Layer 5 of a small transformer language model trained on English Wikipedia (8 layers, counted from 0, width 64).
A neuron's activation on a vector x is ReLU(weights . x + bias), where the dot is the dot product.

Input weights of the MLP neurons that the questions are about. A number n stands for (n - 500) times 0.0016.
n5 (bias -0.017): 599 568 596 410 367 564 356 469 453 613 458 671 473 473 475 509 596 495 459 493 586 325 474 236 500 529 434 428 592 561 375 552 600 212 420 406 532 536 663 452 421 578 806 582 553 342 367 473 448 405 637 435 670 423 363 586 538 465 427 509 601 569 341 530
n18 (bias -0.037): 636 474 556 478 370 475 358 526 427 653 573 423 435 640 352 523 469 431 518 651 618 381 528 413 391 407 318 474 412 662 417 322 656 666 525 432 442 600 421 329 656 733 581 366 500 292 529 502 409 647 524 580 601 512 380 531 467 537 508 542 539 596 584 540
n21 (bias -0.018): 483 491 469 354 300 733 627 410 331 523 520 484 442 529 576 485 391 457 611 476 532 359 424 497 661 574 371 443 646 678 484 594 507 562 445 619 635 243 594 543 444 496 669 284 554 733 449 531 453 602 551 399 641 498 479 328 421 412 577 354 623 578 684 246
n23 (bias -0.026): 610 421 427 464 380 576 596 341 646 641 606 460 407 729 474 521 420 630 619 500 459 578 639 394 530 394 140 516 474 409 570 232 478 694 340 643 550 462 495 549 525 487 632 501 428 424 452 539 421 472 538 357 443 640 634 684 430 447 599 531 506 454 377 431
n32 (bias -0.021): 693 376 524 459 440 401 672 431 502 572 377 559 640 464 440 636 482 460 415 346 601 614 418 438 523 239 451 618 579 610 512 555 541 527 676 685 418 534 496 537 443 585 389 494 514 390 534 754 500 504 560 367 382 536 612 443 375 199 582 665 652 441 289 271
n39 (bias -0.022): 464 485 387 481 233 318 635 614 492 419 614 362 444 571 511 518 634 381 393 601 492 589 724 376 696 353 399 381 702 494 789 581 673 482 700 441 371 440 447 555 510 442 611 512 389 272 424 555 555 670 456 306 567 373 721 396 417 354 580 477 369 474 759 477
n72 (bias 0.004): 501 538 611 287 333 696 685 309 506 470 663 387 421 599 581 569 359 591 744 331 756 548 633 412 517 628 359 483 357 671 460 585 513 571 314 510 501 394 498 574 672 479 475 352 641 532 455 523 362 345 640 162 456 488 457 354 626 488 484 569 666 468 481 387
n79 (bias 0.000): 507 528 459 361 320 707 635 433 590 483 627 337 213 649 600 477 479 486 377 518 540 561 721 276 324 441 495 475 397 456 506 463 553 651 506 484 517 503 612 618 564 641 550 487 659 522 524 340 502 454 377 280 556 593 526 621 206 513 626 489 566 502 430 547
n82 (bias 0.024): 446 341 598 574 646 437 454 573 582 579 731 545 686 439 652 429 408 471 360 569 418 583 331 783 364 440 552 515 280 393 805 628 358 420 668 615 653 501 460 505 297 341 183 494 299 591 466 450 703 439 416 739 506 603 460 512 638 425 336 386 380 392 491 456
n83 (bias -0.035): 335 498 424 217 587 430 550 607 502 432 215 483 632 544 280 557 532 698 292 599 322 454 498 377 759 516 458 579 418 626 537 561 690 527 608 404 550 305 543 643 560 382 632 512 257 736 366 494 455 627 630 149 362 670 344 586 730 281 446 533 720 616 487 435
n96 (bias -0.039): 536 443 809 378 586 920 532 475 511 557 488 471 308 512 575 457 351 529 532 482 638 300 391 345 374 520 425 375 435 654 597 537 290 601 407 363 581 606 321 606 396 671 651 230 553 350 637 514 179 567 684 267 584 325 369 507 431 435 498 714 706 662 438 562
n106 (bias -0.042): 320 319 595 584 367 131 677 434 483 651 587 353 576 465 631 390 377 781 672 298 646 593 542 480 284 357 572 585 335 438 431 389 336 692 499 274 620 445 465 634 501 522 556 398 482 260 626 405 549 524 632 803 621 563 626 326 544 482 682 530 417 564 509 530
n128 (bias -0.006): 737 403 464 417 486 461 562 540 362 468 483 691 646 683 331 597 574 413 386 239 423 398 489 456 466 610 583 420 387 334 521 518 617 655 468 541 461 483 512 580 379 560 512 543 449 450 638 672 493 508 546 418 483 429 434 387 477 614 530 395 447 423 588 623
n133 (bias -0.027): 371 512 361 422 446 285 340 434 421 682 568 485 717 671 418 421 439 538 545 461 468 287 583 567 532 581 505 547 679 558 478 515 501 441 485 599 281 561 583 422 607 517 653 396 457 548 652 430 570 416 484 377 536 375 621 618 545 431 465 496 578 624 529 424
n135 (bias -0.019): 395 590 513 406 478 403 426 599 579 305 597 512 378 629 458 534 548 562 842 467 358 491 390 380 675 390 146 370 574 619 566 518 608 622 316 475 405 348 470 327 644 553 562 516 719 521 528 690 393 417 682 452 442 493 569 415 492 352 648 535 514 343 628 609
n136 (bias -0.022): 517 685 628 443 325 575 484 422 340 707 460 425 510 304 379 555 498 452 543 534 468 422 390 435 741 480 416 460 437 517 502 419 303 529 470 459 511 450 540 564 562 441 557 639 520 495 627 515 611 436 475 492 441 583 613 585 343 454 589 313 429 519 615 542
n137 (bias -0.038): 471 497 435 488 381 612 484 472 618 563 504 533 505 560 606 502 282 323 503 580 461 348 358 562 452 544 510 482 519 649 606 478 629 554 556 511 289 546 462 544 533 520 569 349 491 633 525 490 588 491 377 446 497 475 340 366 596 602 543 483 491 652 546 499
n161 (bias -0.020): 451 478 424 475 520 502 406 466 420 598 644 524 534 567 364 580 616 551 546 545 529 236 506 618 554 438 557 509 469 485 572 623 518 538 500 521 211 497 331 366 434 388 542 458 371 487 527 413 563 558 411 539 638 545 619 494 497 588 465 630 546 608 463 360
n172 (bias -0.029): 416 517 327 407 474 389 497 290 501 441 606 656 470 545 664 525 571 553 649 433 406 466 440 464 638 667 390 364 623 610 428 269 631 321 513 388 507 540 641 669 500 552 382 545 470 478 381 548 474 477 542 455 481 405 577 511 460 559 511 511 597 480 478 426
n173 (bias -0.034): 419 657 388 368 429 428 448 140 481 421 756 377 464 490 463 531 321 622 799 589 726 491 675 368 551 545 363 516 445 558 308 361 473 888 288 546 280 517 648 435 778 471 655 432 717 552 421 578 177 327 671 319 341 435 655 573 632 481 571 662 600 451 502 755
n179 (bias -0.032): 569 507 368 441 526 378 590 544 463 598 585 530 471 521 386 332 606 655 400 410 512 597 514 417 602 570 662 648 468 665 438 532 504 533 524 515 487 453 369 494 580 395 560 313 611 466 489 317 433 297 480 403 597 498 497 450 353 811 530 528 488 531 423 387
n199 (bias -0.017): 687 682 521 451 519 375 443 530 549 656 486 330 384 553 366 625 603 569 400 431 428 460 599 341 540 526 551 482 570 537 491 451 581 580 485 472 492 420 464 375 689 508 650 486 353 453 627 415 427 559 437 518 340 628 431 503 561 496 603 580 554 521 452 328
n223 (bias -0.042): 448 482 402 621 395 407 528 399 456 636 437 382 302 597 417 376 579 604 356 372 663 605 407 453 630 582 638 390 582 660 527 485 606 590 656 425 559 404 507 565 455 623 479 392 574 549 659 358 559 583 294 489 398 581 472 364 412 664 699 394 305 399 538 588
n246 (bias -0.025): 403 481 398 267 389 385 523 408 868 477 423 459 349 546 411 574 536 629 427 407 496 423 485 480 419 506 546 264 627 580 538 500 502 734 477 628 468 668 402 399 559 510 689 513 511 361 642 465 485 556 431 603 476 462 479 521 329 475 664 410 537 400 626 595
n274 (bias -0.031): 620 405 576 570 464 468 435 458 598 464 305 408 484 458 478 574 321 591 520 254 673 478 500 413 349 433 524 648 542 400 672 529 384 514 321 536 603 460 487 604 633 515 575 385 491 624 467 384 664 558 355 590 495 476 485 410 323 526 535 832 459 492 562 493
n292 (bias -0.001): 419 471 505 470 587 482 419 500 579 488 542 640 579 448 562 402 384 518 316 559 407 403 441 596 447 482 590 591 109 495 385 478 369 618 615 670 689 654 541 476 555 398 380 548 485 579 496 515 513 456 551 504 460 563 611 581 601 533 411 366 455 397 394 633
n301 (bias -0.044): 211 615 354 464 599 430 544 506 473 551 593 618 437 496 542 272 702 418 452 606 498 411 512 741 367 373 358 491 452 677 191 595 539 536 507 474 466 393 673 534 330 441 503 405 349 399 380 692 392 740 740 393 605 280 493 788 573 635 571 258 498 628 339 483
n303 (bias -0.048): 704 498 338 489 362 758 462 565 565 554 455 704 240 615 756 461 402 587 502 558 648 644 539 536 461 415 484 577 541 503 576 476 546 656 541 35 463 587 359 273 402 390 490 418 452 558 442 557 553 497 541 500 358 608 328 464 469 555 511 507 583 556 514 331
n304 (bias -0.042): 491 466 435 370 528 414 494 484 549 613 601 320 508 766 560 515 467 503 621 319 686 487 365 534 546 466 222 517 402 674 336 440 647 637 487 273 475 540 480 428 534 514 565 477 537 625 641 528 343 657 470 336 463 534 473 533 408 568 468 606 423 590 549 569
n311 (bias -0.033): 526 469 336 517 434 528 340 569 423 424 503 416 320 733 438 390 360 455 602 373 759 559 560 302 533 424 547 525 518 579 417 467 688 634 516 425 497 623 610 440 517 604 664 283 602 400 556 513 317 540 600 437 488 438 526 619 570 395 507 739 449 559 516 681
n312 (bias -0.057): 481 570 367 623 565 427 381 507 443 520 277 424 470 499 569 552 540 342 497 419 671 429 467 577 447 639 342 599 584 439 674 423 520 553 543 418 470 584 648 491 506 547 642 509 503 633 403 280 491 713 624 428 568 460 310 581 470 604 401 728 482 487 393 474
n314 (bias -0.050): 738 578 540 434 548 506 494 478 452 623 463 250 313 568 335 509 630 501 324 400 690 653 480 548 546 469 496 551 516 562 675 424 546 515 649 483 496 643 531 499 401 579 599 494 326 426 714 324 391 403 417 495 548 357 420 394 504 547 652 451 300 585 538 478

Each question shows a token from some text and the vector x that enters the MLP there. A number n stands for (n - 500) times 0.0082.

" this": 428 469 296 706 435 484 352 634 620 510 613 453 506 742 636 555 531 361 477 432 473 541 387 519 607 879 451 547 234 620 363 611 487 506 564 561 589 454 445 484 495 463 559 604 370 297 674 520 440 408 426 601 427 350 289 590 473 518 347 476 490 557 589 459
Which neuron lights up most? n304

"h": 479 394 636 639 573 487 400 638 726 435 628 513 818 654 500 519 411 427 473 532 296 592 430 566 392 787 508 552 208 471 502 698 497 582 546 529 624 533 380 392 420 412 491 639 413 345 623 407 435 374 360 505 568 595 480 488 513 463 275 377 486 388 401 586
Which neuron fires most, and how strongly? n82, at about 6.2

" a": 463 429 495 692 572 601 415 608 610 572 595 457 523 697 358 614 419 428 445 395 346 415 323 475 591 757 524 585 294 548 459 728 461 673 495 666 636 386 457 505 683 424 589 661 438 312 551 470 510 423 485 656 429 412 314 519 263 408 459 376 500 615 394 415
Which neuron fires most, and how strongly? n292, at about 1.8

" of": 495 583 567 556 423 586 500 608 568 563 579 466 443 553 316 669 472 336 554 358 585 582 396 373 595 719 590 681 307 571 504 653 423 648 315 600 642 467 406 637 672 389 525 656 336 331 396 448 562 342 520 621 503 451 358 578 392 296 295 374 501 525 569 447
Which neuron lights up most? n136

" the": 436 592 323 736 586 556 364 654 559 427 638 490 534 733 477 636 498 410 565 418 473 530 436 557 513 796 526 507 271 533 383 658 415 584 552 554 611 452 442 449 561 435 620 620 280 242 572 384 371 539 419 638 492 343 281 601 377 407 425 474 490 589 455 542
Which neuron lights up most? n301

"It": 383 515 432 687 397 403 455 720 547 282 586 336 391 752 486 553 499 403 455 532 566 547 526 698 529 810 538 462 230 644 456 656 401 555 510 436 632 405 516 551 583 569 539 549 363 396 593 401 579 407 429 562 469 467 408 399 321 506 269 622 394 506 603 576
The three highest activations, in order: n223, n82, n304

"|": 491 460 540 788 484 353 412 660 567 330 682 425 513 646 611 597 487 435 453 473 586 494 505 441 471 581 614 526 225 494 453 643 612 621 328 472 791 462 520 529 524 564 620 589 373 241 410 447 487 358 533 516 582 312 409 663 434 377 225 485 516 547 585 487
Which neuron fires most, and how strongly? n311, at about 2

" that": 400 444 413 656 389 689 434 650 513 437 582 461 436 796 681 651 546 386 471 311 576 625 436 492 518 852 464 584 287 667 354 657 494 543 510 473 583 363 517 569 536 476 557 517 411 288 486 469 368 387 428 481 438 440 432 613 458 422 357 381 513 543 598 439
Which neuron lights up most? n72

" on": 432 552 561 582 441 668 373 689 666 562 686 524 519 638 463 608 422 333 478 441 570 555 408 413 471 761 605 601 278 592 425 591 439 569 333 726 662 394 381 639 513 425 482 591 401 311 468 444 447 410 433 534 480 448 262 447 371 301 366 590 468 599 607 537
Which neuron lights up most? n96

" her": 368 470 441 667 529 612 393 496 631 469 738 419 517 748 400 571 387 313 602 508 533 325 503 568 435 800 570 621 178 545 420 661 454 632 417 612 574 442 397 492 471 409 588 601 349 391 687 451 498 532 424 499 433 499 345 572 389 381 450 450 525 628 554 399
Which neuron fires most, and how strongly? n161, at about 2

" The": 441 529 434 664 599 491 294 584 530 352 549 455 449 728 499 655 536 387 473 448 529 588 482 583 537 694 551 566 216 592 519 735 506 558 475 578 641 554 455 493 585 472 654 613 233 364 559 410 450 509 395 519 419 258 283 596 278 462 351 505 460 552 613 521
Which two neurons fire most, strongest first? n314, n312

"anta": 519 447 654 669 611 383 329 531 618 345 629 435 701 611 463 585 366 439 386 584 373 460 544 677 395 647 610 487 241 374 477 601 481 463 610 640 763 452 474 449 308 391 402 710 524 334 619 521 501 432 526 534 415 655 329 500 569 341 315 447 507 498 478 653
The three highest activations, in order: n82, n292, n128

" to": 365 491 471 562 573 755 471 676 622 507 514 521 440 642 443 511 511 344 559 362 502 493 407 484 667 833 652 533 279 657 408 668 453 596 354 577 661 369 492 597 517 567 513 596 353 296 371 380 552 495 500 558 505 478 205 529 433 384 453 352 472 496 548 425
Which two neurons fire most, strongest first? n21, n96

"s": 364 431 518 617 484 553 451 610 571 569 469 564 392 581 525 472 558 319 481 269 401 367 471 566 556 933 590 539 341 546 429 767 522 571 459 562 662 409 553 559 386 473 399 590 364 438 480 559 585 464 434 368 631 437 265 703 573 441 367 297 520 469 537 560
Which neuron fires most, and how strongly? n301, at about 2.8

"ula": 369 449 605 709 530 529 510 540 613 343 669 457 569 667 370 627 410 489 361 544 411 610 474 516 523 691 547 592 175 433 495 620 334 590 398 511 724 361 554 462 466 393 319 718 402 408 482 497 636 470 586 516 561 649 324 550 542 392 296 362 390 399 562 654
Which neuron lights up most? n82

" initial": 433 594 405 631 514 547 430 516 552 594 590 589 383 700 562 602 485 352 525 430 474 361 378 580 583 797 551 594 197 570 421 473 369 646 530 664 556 416 488 519 622 459 515 627 386 264 618 480 571 447 469 594 479 460 145 574 430 438 319 413 402 630 568 446
Which neuron lights up most? n292

" in": 341 494 612 679 479 794 465 619 569 513 551 460 595 690 490 509 525 352 697 338 460 629 331 445 424 666 659 566 299 578 501 676 495 504 439 613 602 429 489 618 522 438 436 629 310 269 477 475 381 357 498 449 480 411 265 568 483 265 428 508 461 558 609 521
Which neuron fires most, and how strongly? n96, at about 2.6

"=": 272 512 307 731 447 567 410 636 655 384 659 445 216 659 621 609 493 417 570 469 436 548 557 430 631 516 463 565 403 535 538 568 407 673 289 527 686 420 592 543 628 456 611 644 442 375 567 422 357 376 492 440 651 487 584 549 336 272 294 501 511 578 493 483
Which neuron fires most, and how strongly? n79, at about 3.1

"\n": 515 619 616 794 387 398 444 610 601 246 557 624 424 649 516 583 503 394 431 482 490 473 369 521 545 607 660 648 272 519 416 623 556 578 467 660 708 316 462 530 494 488 403 678 458 393 425 484 431 421 442 514 411 522 534 640 337 286 378 259 518 683 560 421
Which neuron lights up most? n292

" one": 505 441 528 660 506 381 422 661 623 526 498 416 453 745 394 614 408 372 483 470 391 499 396 471 505 806 568 575 282 541 539 711 470 642 471 584 663 406 386 459 733 386 591 622 383 377 578 540 554 295 435 534 416 467 318 627 303 490 372 402 552 568 570 399
Which neuron lights up most? n199

" bl": 407 365 616 581 487 541 437 583 525 355 625 477 649 779 560 542 406 353 650 588 363 584 344 564 533 693 508 640 234 367 426 667 489 551 485 590 536 511 390 585 500 513 309 707 406 586 429 439 577 422 397 637 368 519 381 505 567 641 423 232 424 633 421 399
Which neuron lights up most? n82

" Saint": 378 506 640 753 530 449 523 710 711 391 514 563 498 659 436 593 428 432 515 522 399 554 284 517 268 763 708 501 302 438 390 579 456 657 344 625 606 511 582 420 466 482 483 685 501 320 475 471 412 495 455 522 286 560 361 642 537 358 397 525 420 436 493 580
Which neuron lights up most? n292

"\n\n": 335 558 573 670 273 477 445 599 699 273 678 495 332 650 559 599 502 438 532 441 447 556 529 489 599 606 477 504 200 506 471 746 592 621 381 613 634 424 497 489 653 518 467 618 443 400 500 556 465 406 474 482 500 575 533 470 285 271 303 336 489 648 601 438
Which neuron lights up most? n135

"phone": 359 480 702 626 429 362 316 490 501 437 664 440 562 601 632 677 598 442 419 571 328 565 460 579 567 707 581 613 261 334 436 607 498 477 426 625 706 436 406 567 427 359 420 580 480 385 655 547 500 548 493 559 460 563 270 653 621 431 286 281 380 479 519 595
Which neuron lights up most? n82

"In": 450 519 458 551 556 585 278 489 581 344 512 451 604 681 626 478 513 329 624 487 517 518 363 505 425 810 533 597 251 624 523 597 485 544 392 639 698 489 506 664 533 565 539 543 327 350 537 327 424 381 524 526 592 338 344 420 397 441 362 592 365 639 676 463
Which neuron fires most, and how strongly? n96, at about 2.3

" they": 394 355 468 679 549 580 442 583 589 416 620 385 518 789 460 542 402 305 472 463 581 556 427 508 579 813 499 553 300 635 465 660 436 687 451 520 595 474 521 513 627 428 540 677 381 409 659 393 604 506 284 364 546 419 281 538 362 500 479 326 443 474 540 431
Which two neurons fire most, strongest first? n304, n223

"ér": 516 422 673 578 537 345 453 519 546 292 593 588 603 595 586 603 449 396 437 702 363 473 374 655 458 677 609 475 344 300 569 638 545 556 393 550 753 444 612 473 457 380 408 766 460 488 439 438 542 351 623 644 257 592 363 531 549 443 337 496 348 429 446 582
Which neuron fires most, and how strongly? n82, at about 6.3

" England": 367 427 523 714 443 511 369 590 605 528 615 539 634 703 505 526 440 275 512 550 494 478 399 594 387 853 693 464 308 503 289 510 447 545 481 441 658 443 548 498 610 517 537 731 382 354 525 470 450 526 294 387 496 501 354 761 517 408 352 499 507 418 613 436
Which two neurons fire most, strongest first? n292, n82

" They": 336 373 485 666 533 536 429 584 627 355 569 324 477 770 461 590 461 299 427 499 587 598 443 577 559 780 485 644 337 627 491 648 451 616 402 511 662 528 556 546 591 498 510 661 319 423 578 405 556 552 306 295 556 335 364 488 371 479 472 386 392 451 601 539
Which neuron fires most, and how strongly? n304, at about 2.1

",": 472 511 435 533 462 853 355 611 549 421 594 450 438 675 675 635 456 386 559 420 519 607 551 502 440 846 540 652 265 586 416 665 507 465 529 342 540 494 555 533 378 523 505 570 415 305 415 476 371 476 440 533 553 441 369 600 462 408 330 292 415 560 625 422
Which neuron lights up most? n303

" years": 433 370 380 582 479 472 342 647 570 629 576 518 536 724 562 446 441 405 567 456 454 485 341 475 481 875 673 637 299 554 258 650 405 563 479 586 682 540 473 513 568 505 401 689 335 455 512 504 476 482 372 441 472 397 345 655 565 351 365 359 532 559 605 473
Which neuron lights up most? n292

"Is": 438 490 588 638 540 444 415 535 676 309 412 278 669 615 492 702 447 463 508 520 289 580 420 566 505 802 764 417 345 513 547 582 509 491 383 642 721 483 520 432 317 523 396 658 423 377 527 526 573 295 494 660 466 530 496 533 650 452 296 392 452 454 435 450
Which neuron lights up most? n82

" 2008": 361 530 458 858 395 498 352 553 657 517 642 517 620 765 665 463 593 371 478 463 428 500 438 452 449 751 669 560 245 561 377 513 431 536 342 579 657 489 538 433 601 435 398 757 361 358 406 565 457 420 493 493 407 446 381 561 396 347 430 468 528 446 596 562
Which two neurons fire most, strongest first? n292, n82

" who": 423 393 478 586 516 527 407 527 636 399 635 405 488 807 514 547 448 324 506 364 596 625 466 495 564 832 548 607 338 622 391 663 461 591 415 575 574 441 469 517 567 485 531 603 307 516 679 443 585 464 325 454 435 444 314 533 400 515 407 253 508 527 641 318
Which neuron lights up most? n304